Layer 11 of a small transformer language model trained on English Wikipedia (16 layers, counted from 0, width 64).
A neuron adds its activation times its output weights to the MLP's output. To switch it off is to set its activation to zero at one token and run the rest of the model.
A neuron's activation on a vector x is squared ReLU(weights . x), where the dot is the dot product.

Input weights of the MLP neurons that the questions are about. A number n stands for (n - 128) times 0.014.
n24: 200, 128, 119, 176, 145, 124, 158, 96, 88, 133, 126, 101, 125, 72, 141, 155, 77, 175, 141, 186, 161, 147, 64, 130, 166, 89, 93, 85, 93, 79, 147, 143, 153, 99, 158, 166, 146, 92, 161, 153, 157, 120, 42, 168, 128, 136, 91, 140, 129, 128, 132, 127, 168, 127, 96, 174, 151, 102, 152, 127, 165, 154, 114, 145
n80: 185, 166, 93, 101, 122, 121, 131, 124, 146, 126, 132, 115, 178, 105, 144, 124, 84, 163, 166, 135, 133, 112, 179, 97, 176, 174, 82, 177, 148, 99, 117, 114, 114, 60, 137, 125, 134, 119, 164, 158, 151, 214, 105, 127, 112, 81, 76, 111, 172, 157, 146, 134, 161, 100, 137, 122, 92, 144, 149, 133, 145, 148, 114, 117
n93: 142, 94, 112, 144, 153, 133, 146, 158, 98, 164, 55, 144, 80, 116, 83, 164, 83, 61, 204, 164, 95, 166, 205, 133, 55, 122, 55, 107, 143, 171, 131, 181, 90, 157, 198, 71, 111, 128, 93, 136, 154, 198, 197, 99, 151, 167, 129, 132, 92, 147, 136, 118, 91, 86, 88, 48, 147, 197, 168, 154, 103, 92, 59, 139
n110: 157, 103, 110, 153, 130, 119, 103, 133, 101, 119, 129, 185, 140, 139, 136, 122, 120, 142, 146, 131, 115, 139, 130, 122, 120, 131, 108, 117, 125, 148, 94, 97, 138, 74, 74, 109, 159, 92, 124, 105, 115, 91, 156, 129, 118, 95, 129, 126, 154, 122, 117, 90, 124, 149, 105, 143, 115, 135, 148, 105, 107, 151, 142, 149
n113: 130, 95, 135, 168, 153, 109, 109, 135, 105, 127, 138, 108, 56, 143, 114, 122, 162, 83, 138, 100, 133, 145, 132, 86, 114, 107, 203, 119, 135, 88, 143, 113, 141, 113, 91, 127, 131, 96, 85, 151, 75, 102, 140, 114, 154, 133, 117, 102, 141, 180, 136, 142, 134, 110, 89, 106, 92, 137, 167, 116, 114, 106, 134, 155
n129: 75, 85, 151, 127, 147, 86, 180, 135, 121, 133, 89, 133, 100, 156, 170, 162, 128, 125, 112, 116, 171, 148, 116, 69, 163, 173, 108, 110, 109, 152, 139, 78, 124, 122, 73, 59, 65, 151, 153, 142, 153, 115, 100, 106, 78, 148, 144, 147, 88, 106, 155, 132, 93, 84, 130, 98, 156, 119, 133, 144, 177, 127, 83, 162
n160: 150, 143, 124, 144, 115, 138, 182, 118, 240, 143, 103, 61, 124, 106, 124, 93, 168, 130, 190, 209, 93, 135, 80, 92, 131, 128, 168, 87, 94, 148, 156, 129, 178, 104, 144, 136, 131, 172, 133, 86, 146, 110, 68, 123, 152, 112, 118, 125, 200, 188, 161, 148, 141, 107, 92, 96, 174, 101, 161, 92, 118, 116, 137, 86
n165: 109, 78, 134, 128, 122, 143, 98, 43, 163, 138, 157, 33, 116, 108, 125, 151, 133, 124, 132, 64, 113, 112, 133, 108, 140, 137, 133, 133, 147, 77, 172, 107, 206, 124, 144, 109, 175, 79, 147, 141, 119, 146, 81, 118, 144, 88, 144, 155, 235, 154, 129, 111, 116, 126, 87, 75, 158, 165, 181, 61, 136, 62, 129, 106
n218: 101, 96, 111, 114, 82, 133, 131, 122, 142, 118, 131, 109, 79, 144, 52, 88, 88, 119, 172, 96, 181, 98, 167, 189, 104, 117, 144, 120, 154, 127, 142, 182, 125, 80, 112, 92, 126, 155, 105, 105, 79, 110, 131, 108, 188, 120, 173, 121, 157, 172, 164, 118, 135, 103, 122, 91, 153, 123, 151, 125, 153, 125, 162, 122
n273: 86, 115, 155, 117, 143, 108, 166, 92, 168, 101, 123, 135, 111, 109, 119, 102, 183, 101, 133, 150, 91, 111, 71, 101, 128, 184, 191, 127, 142, 119, 134, 111, 212, 169, 115, 124, 82, 215, 98, 163, 188, 156, 66, 122, 162, 119, 174, 124, 135, 168, 105, 142, 94, 120, 161, 182, 164, 247, 98, 136, 139, 150, 136, 188
n289: 157, 77, 127, 147, 191, 136, 137, 163, 145, 161, 129, 132, 107, 72, 153, 126, 162, 164, 130, 136, 111, 95, 128, 114, 193, 110, 80, 160, 183, 153, 102, 134, 164, 108, 163, 128, 108, 139, 159, 147, 95, 174, 114, 119, 109, 127, 141, 142, 136, 130, 97, 91, 136, 89, 172, 131, 164, 140, 137, 102, 141, 140, 106, 45

Output weights of the MLP neurons that the questions are about. A number n stands for (n - 128) times 0.0029.
n24: 155, 155, 123, 157, 91, 118, 116, 153, 181, 125, 73, 90, 119, 65, 107, 50, 156, 139, 90, 126, 145, 157, 140, 152, 85, 176, 179, 109, 146, 131, 123, 107, 175, 130, 132, 176, 149, 96, 192, 148, 106, 143, 108, 175, 106, 175, 166, 106, 115, 151, 105, 75, 109, 154, 134, 114, 124, 187, 128, 118, 175, 154, 104, 85
n80: 80, 205, 109, 128, 117, 122, 50, 164, 153, 116, 144, 138, 134, 157, 142, 148, 129, 74, 138, 164, 127, 99, 126, 172, 121, 140, 163, 111, 115, 146, 119, 146, 137, 115, 176, 68, 152, 93, 108, 140, 97, 110, 121, 94, 119, 128, 114, 120, 200, 137, 108, 170, 174, 142, 155, 118, 122, 158, 134, 115, 121, 124, 153, 141
n93: 89, 158, 249, 133, 111, 62, 119, 101, 162, 112, 101, 65, 135, 79, 120, 100, 118, 108, 116, 131, 68, 132, 72, 198, 173, 155, 118, 127, 105, 156, 147, 110, 116, 119, 96, 102, 158, 110, 116, 140, 131, 135, 105, 102, 144, 129, 137, 149, 151, 113, 133, 24, 167, 122, 25, 131, 172, 117, 94, 172, 103, 116, 133, 113
n110: 126, 137, 139, 117, 136, 112, 129, 118, 132, 177, 132, 91, 99, 126, 106, 146, 122, 126, 113, 141, 120, 117, 102, 130, 135, 102, 105, 150, 147, 134, 125, 187, 134, 127, 161, 138, 95, 152, 139, 155, 137, 133, 100, 106, 124, 182, 145, 124, 153, 120, 97, 175, 127, 102, 132, 111, 143, 142, 97, 148, 166, 114, 90, 120
n113: 112, 129, 92, 117, 140, 150, 121, 147, 135, 125, 135, 132, 87, 94, 147, 81, 119, 149, 134, 162, 123, 100, 109, 161, 101, 147, 95, 99, 137, 141, 157, 107, 123, 108, 163, 141, 141, 169, 160, 135, 165, 154, 116, 142, 101, 90, 147, 163, 122, 86, 139, 110, 113, 121, 118, 117, 124, 170, 109, 144, 170, 108, 169, 111
n129: 147, 154, 184, 102, 149, 132, 178, 97, 125, 136, 123, 66, 139, 162, 192, 146, 128, 173, 104, 124, 169, 126, 161, 117, 154, 147, 97, 127, 139, 126, 115, 106, 149, 159, 110, 141, 97, 152, 133, 143, 106, 115, 126, 157, 94, 146, 122, 152, 108, 101, 95, 113, 152, 104, 185, 117, 137, 124, 108, 140, 147, 82, 135, 126
n160: 175, 178, 101, 108, 135, 158, 142, 106, 129, 76, 116, 102, 111, 124, 90, 155, 126, 98, 194, 97, 143, 71, 144, 166, 105, 161, 136, 120, 48, 102, 174, 121, 71, 84, 107, 153, 165, 125, 124, 116, 179, 162, 127, 90, 134, 160, 155, 117, 113, 159, 101, 70, 132, 146, 134, 93, 110, 185, 159, 210, 116, 128, 179, 100
n165: 98, 123, 152, 134, 120, 128, 143, 197, 132, 147, 124, 140, 174, 73, 174, 157, 77, 107, 115, 138, 106, 135, 156, 104, 152, 87, 98, 113, 150, 120, 178, 104, 159, 120, 152, 114, 130, 132, 105, 123, 120, 167, 102, 85, 152, 209, 84, 202, 101, 58, 124, 114, 98, 129, 134, 184, 177, 136, 146, 161, 105, 97, 153, 151
n218: 111, 187, 109, 133, 153, 143, 106, 153, 155, 118, 142, 154, 170, 94, 121, 180, 121, 136, 181, 121, 122, 99, 157, 122, 128, 126, 100, 123, 152, 97, 123, 95, 153, 143, 108, 83, 124, 79, 126, 76, 150, 95, 123, 124, 90, 159, 72, 146, 78, 114, 142, 78, 125, 141, 136, 98, 148, 155, 111, 150, 108, 117, 133, 164
n273: 104, 108, 171, 125, 135, 81, 69, 124, 99, 202, 157, 96, 196, 64, 119, 99, 129, 139, 94, 88, 111, 114, 179, 190, 31, 106, 159, 125, 121, 148, 104, 152, 163, 138, 167, 133, 110, 95, 98, 128, 149, 187, 126, 98, 167, 189, 109, 111, 132, 104, 174, 108, 115, 132, 127, 120, 113, 67, 85, 96, 139, 158, 136, 95
n289: 136, 160, 113, 131, 109, 154, 180, 144, 106, 126, 86, 144, 127, 155, 132, 129, 82, 156, 115, 115, 136, 98, 115, 174, 66, 138, 105, 126, 84, 92, 116, 128, 124, 84, 131, 94, 131, 133, 146, 123, 126, 130, 176, 80, 150, 134, 74, 59, 98, 126, 154, 165, 72, 138, 181, 155, 151, 126, 70, 120, 98, 144, 92, 155

Each question names a token from some text and the token that comes next. It shows the vector x that enters the MLP there. A number n stands for (n - 128) times 0.028.

Then comes g, the gradient of the next token's log-probability with respect to the MLP's output, scaled to length 1. A neuron's effect is roughly proportional to its activation times (output weights . g). A number n stands for (n - 128) times 0.0036.

"ed", then " to"
x: 128, 140, 94, 133, 90, 122, 138, 109, 206, 123, 125, 158, 116, 103, 114, 131, 172, 123, 154, 82, 120, 95, 136, 149, 105, 134, 118, 150, 87, 95, 153, 130, 85, 125, 126, 56, 83, 130, 150, 168, 42, 106, 208, 103, 155, 172, 116, 68, 135, 71, 122, 94, 92, 88, 184, 125, 98, 123, 28, 117, 108, 152, 85, 178
g: 105, 99, 149, 80, 137, 110, 139, 153, 169, 124, 49, 115, 160, 152, 131, 159, 155, 81, 172, 120, 169, 60, 118, 145, 156, 213, 90, 126, 140, 123, 99, 133, 153, 161, 136, 139, 189, 77, 109, 67, 80, 56, 153, 144, 134, 100, 122, 157, 110, 116, 148, 101, 112, 111, 175, 105, 171, 200, 138, 157, 165, 169, 104, 142
Switching off which neuron hurts the next token most? n218

" the", then " on"
x: 164, 162, 98, 64, 65, 79, 114, 168, 223, 163, 96, 110, 139, 138, 98, 126, 169, 125, 148, 102, 104, 92, 129, 151, 126, 102, 171, 133, 112, 111, 151, 163, 105, 143, 160, 76, 131, 139, 192, 99, 89, 120, 147, 123, 87, 200, 118, 104, 152, 139, 117, 88, 62, 116, 136, 132, 92, 135, 110, 71, 99, 187, 161, 211
g: 163, 111, 170, 122, 79, 174, 122, 135, 156, 132, 80, 166, 121, 61, 114, 147, 135, 66, 154, 164, 19, 85, 152, 117, 150, 133, 135, 66, 73, 144, 158, 129, 101, 176, 138, 177, 130, 105, 118, 160, 72, 130, 106, 142, 138, 183, 165, 109, 156, 192, 133, 161, 134, 68, 101, 119, 129, 103, 118, 174, 107, 97, 114, 123
Switching off which neuron hurts the next token most? n160

"ic", then " that"
x: 163, 137, 84, 105, 84, 103, 147, 154, 167, 129, 147, 171, 142, 75, 127, 181, 199, 167, 98, 102, 114, 31, 111, 152, 97, 128, 115, 173, 94, 84, 146, 143, 125, 187, 131, 86, 151, 114, 150, 94, 68, 95, 140, 136, 115, 165, 119, 104, 157, 77, 142, 68, 91, 86, 118, 94, 128, 172, 58, 76, 106, 114, 101, 83
g: 166, 118, 122, 176, 137, 137, 187, 203, 166, 83, 201, 195, 96, 69, 147, 135, 124, 50, 157, 72, 143, 116, 89, 170, 146, 111, 120, 150, 124, 189, 148, 180, 138, 142, 121, 156, 95, 122, 77, 176, 108, 102, 107, 159, 168, 122, 100, 141, 139, 140, 146, 115, 151, 156, 129, 179, 158, 69, 152, 121, 155, 91, 134, 121
Switching off which neuron hurts the next token most? n165

" that", then " \""
x: 146, 114, 100, 146, 115, 103, 144, 127, 206, 136, 140, 154, 148, 128, 103, 142, 149, 101, 95, 43, 139, 96, 133, 139, 156, 100, 110, 164, 141, 85, 175, 127, 143, 166, 148, 79, 71, 178, 139, 116, 60, 128, 135, 112, 120, 209, 77, 58, 78, 75, 114, 80, 53, 90, 136, 131, 77, 118, 81, 130, 104, 161, 139, 92
g: 117, 143, 168, 148, 103, 168, 200, 110, 106, 96, 129, 104, 127, 168, 138, 86, 99, 82, 174, 79, 165, 147, 154, 166, 177, 177, 118, 105, 133, 177, 59, 90, 120, 171, 86, 144, 147, 170, 112, 159, 134, 211, 69, 122, 127, 116, 112, 122, 96, 164, 128, 180, 108, 89, 124, 181, 181, 73, 120, 147, 137, 129, 169, 144
Switching off which neuron hurts the next token most? n289

" ", then "us"
x: 149, 115, 111, 126, 94, 131, 112, 179, 198, 92, 114, 129, 97, 135, 85, 117, 124, 152, 111, 50, 90, 80, 156, 92, 130, 121, 77, 154, 140, 103, 192, 129, 108, 182, 202, 80, 144, 115, 184, 175, 75, 49, 162, 146, 111, 187, 74, 124, 100, 149, 125, 104, 143, 121, 126, 147, 143, 78, 50, 107, 110, 139, 128, 134
g: 86, 101, 123, 133, 59, 109, 129, 138, 163, 174, 99, 152, 144, 132, 146, 109, 73, 125, 90, 99, 136, 127, 160, 161, 79, 83, 134, 57, 77, 100, 128, 108, 143, 164, 103, 114, 126, 228, 131, 110, 179, 127, 146, 32, 112, 66, 175, 101, 127, 199, 141, 114, 125, 123, 151, 142, 126, 160, 103, 160, 170, 136, 114, 119
Switching off which neuron hurts the next token most? n289

"an", then "n"
x: 156, 165, 135, 80, 107, 141, 99, 161, 117, 139, 92, 158, 122, 104, 135, 134, 142, 167, 85, 111, 125, 112, 110, 128, 90, 119, 154, 136, 100, 87, 161, 98, 133, 81, 143, 67, 113, 118, 169, 108, 109, 31, 199, 140, 87, 207, 98, 90, 110, 126, 154, 115, 88, 98, 219, 106, 107, 108, 58, 77, 88, 104, 78, 159
g: 103, 164, 167, 89, 185, 150, 133, 137, 120, 221, 123, 132, 127, 206, 118, 83, 144, 104, 106, 137, 121, 105, 173, 146, 148, 177, 110, 112, 152, 152, 136, 80, 95, 66, 147, 164, 109, 137, 146, 74, 109, 112, 141, 151, 119, 148, 118, 206, 134, 172, 81, 161, 104, 81, 143, 126, 150, 160, 216, 143, 143, 114, 166, 178
Switching off which neuron hurts the next token most? n129

"or", then "k"
x: 182, 157, 82, 106, 70, 121, 147, 134, 215, 117, 42, 172, 120, 109, 126, 132, 152, 116, 60, 104, 173, 45, 92, 109, 117, 131, 153, 114, 97, 56, 128, 120, 94, 184, 107, 99, 124, 116, 139, 94, 108, 85, 103, 125, 87, 201, 98, 98, 136, 150, 126, 95, 112, 57, 167, 148, 152, 136, 132, 134, 119, 152, 155, 113
g: 127, 167, 168, 89, 103, 133, 142, 154, 95, 110, 98, 87, 100, 105, 146, 140, 177, 118, 178, 103, 148, 109, 110, 162, 81, 166, 128, 111, 48, 123, 122, 151, 163, 151, 168, 104, 122, 92, 203, 174, 68, 176, 95, 101, 94, 137, 142, 140, 77, 143, 157, 130, 139, 172, 78, 46, 95, 173, 86, 161, 114, 143, 79, 123
Switching off which neuron hurts the next token most? n160

" s", then "et"
x: 142, 165, 88, 96, 69, 135, 126, 172, 150, 121, 122, 103, 120, 161, 153, 166, 125, 172, 94, 46, 150, 65, 167, 116, 127, 192, 124, 137, 99, 85, 191, 115, 52, 135, 170, 120, 161, 139, 182, 185, 95, 86, 153, 95, 122, 189, 63, 112, 106, 82, 90, 128, 108, 81, 124, 140, 118, 109, 115, 94, 138, 164, 78, 146
g: 138, 61, 120, 53, 184, 64, 112, 165, 126, 51, 184, 135, 95, 110, 87, 103, 119, 118, 123, 147, 72, 158, 138, 137, 71, 183, 130, 80, 158, 116, 147, 79, 127, 91, 148, 130, 144, 134, 168, 120, 54, 152, 185, 151, 123, 82, 138, 122, 181, 130, 117, 128, 104, 93, 146, 92, 142, 139, 139, 174, 165, 140, 167, 114
Which neuron, switched off, raises the next token's probability most? n129

"en", then " r"
x: 179, 166, 88, 100, 159, 129, 158, 106, 198, 111, 137, 155, 140, 111, 102, 141, 163, 125, 138, 61, 125, 101, 139, 176, 96, 99, 161, 163, 73, 144, 198, 103, 90, 127, 166, 44, 151, 150, 150, 184, 74, 126, 119, 101, 153, 188, 96, 114, 114, 80, 112, 80, 75, 130, 110, 113, 67, 124, 109, 77, 88, 103, 127, 179
g: 169, 145, 89, 107, 94, 78, 68, 123, 143, 135, 127, 151, 104, 164, 70, 158, 139, 188, 73, 174, 85, 124, 143, 85, 186, 130, 135, 125, 123, 108, 104, 170, 118, 146, 111, 75, 80, 153, 138, 115, 106, 74, 165, 111, 152, 137, 106, 138, 109, 162, 180, 112, 159, 178, 106, 66, 65, 207, 105, 102, 147, 176, 155, 142
Which neuron, switched off, raises the next token's probability most? n93

"p", then "re"
x: 176, 153, 77, 90, 117, 167, 130, 123, 161, 124, 178, 144, 123, 139, 120, 158, 152, 135, 157, 44, 70, 75, 172, 120, 117, 142, 121, 182, 135, 145, 130, 142, 102, 178, 142, 143, 167, 166, 173, 149, 97, 68, 201, 123, 150, 114, 86, 143, 129, 125, 162, 54, 132, 47, 145, 127, 174, 92, 68, 61, 142, 113, 127, 149
g: 147, 137, 83, 157, 149, 143, 87, 95, 71, 201, 105, 95, 181, 136, 124, 120, 135, 113, 133, 147, 194, 170, 126, 169, 160, 181, 151, 111, 134, 133, 159, 147, 153, 170, 171, 202, 113, 176, 204, 120, 124, 85, 127, 85, 107, 173, 140, 145, 176, 138, 82, 125, 153, 178, 132, 125, 203, 173, 133, 96, 125, 114, 137, 163
Which neuron, switched off, raises the next token's probability most? n289

"ess", then " in"
x: 135, 156, 117, 115, 99, 98, 143, 129, 175, 91, 126, 171, 162, 82, 120, 179, 203, 103, 138, 47, 68, 98, 112, 194, 145, 80, 139, 188, 141, 105, 147, 186, 83, 114, 175, 116, 96, 99, 226, 169, 110, 73, 165, 95, 137, 131, 119, 87, 137, 85, 117, 86, 150, 124, 126, 109, 124, 105, 100, 112, 155, 147, 92, 144
g: 142, 98, 134, 109, 81, 120, 82, 101, 90, 128, 154, 146, 94, 141, 188, 110, 181, 149, 120, 122, 140, 111, 58, 102, 133, 147, 174, 164, 121, 113, 179, 79, 152, 149, 92, 62, 43, 168, 137, 102, 75, 140, 189, 120, 133, 159, 143, 86, 154, 96, 133, 108, 107, 107, 163, 101, 102, 120, 61, 89, 54, 145, 101, 140
Switching off which neuron hurts the next token most? n289

"r", then "c"
x: 173, 150, 112, 110, 119, 130, 124, 149, 176, 94, 71, 151, 133, 126, 136, 202, 130, 110, 46, 95, 144, 100, 59, 142, 179, 119, 170, 124, 81, 105, 152, 84, 99, 135, 135, 70, 145, 132, 122, 120, 144, 48, 135, 146, 98, 207, 80, 122, 164, 143, 135, 88, 94, 94, 145, 172, 119, 80, 85, 123, 88, 61, 102, 164
g: 130, 149, 124, 118, 39, 172, 86, 160, 121, 125, 129, 131, 112, 122, 140, 131, 91, 129, 74, 136, 126, 149, 150, 108, 113, 98, 81, 130, 104, 62, 175, 125, 156, 90, 107, 100, 112, 93, 152, 177, 105, 161, 85, 90, 198, 201, 191, 113, 113, 128, 156, 77, 115, 141, 93, 54, 96, 89, 141, 114, 181, 132, 77, 156
Which neuron, switched off, raises the next token's probability most? n129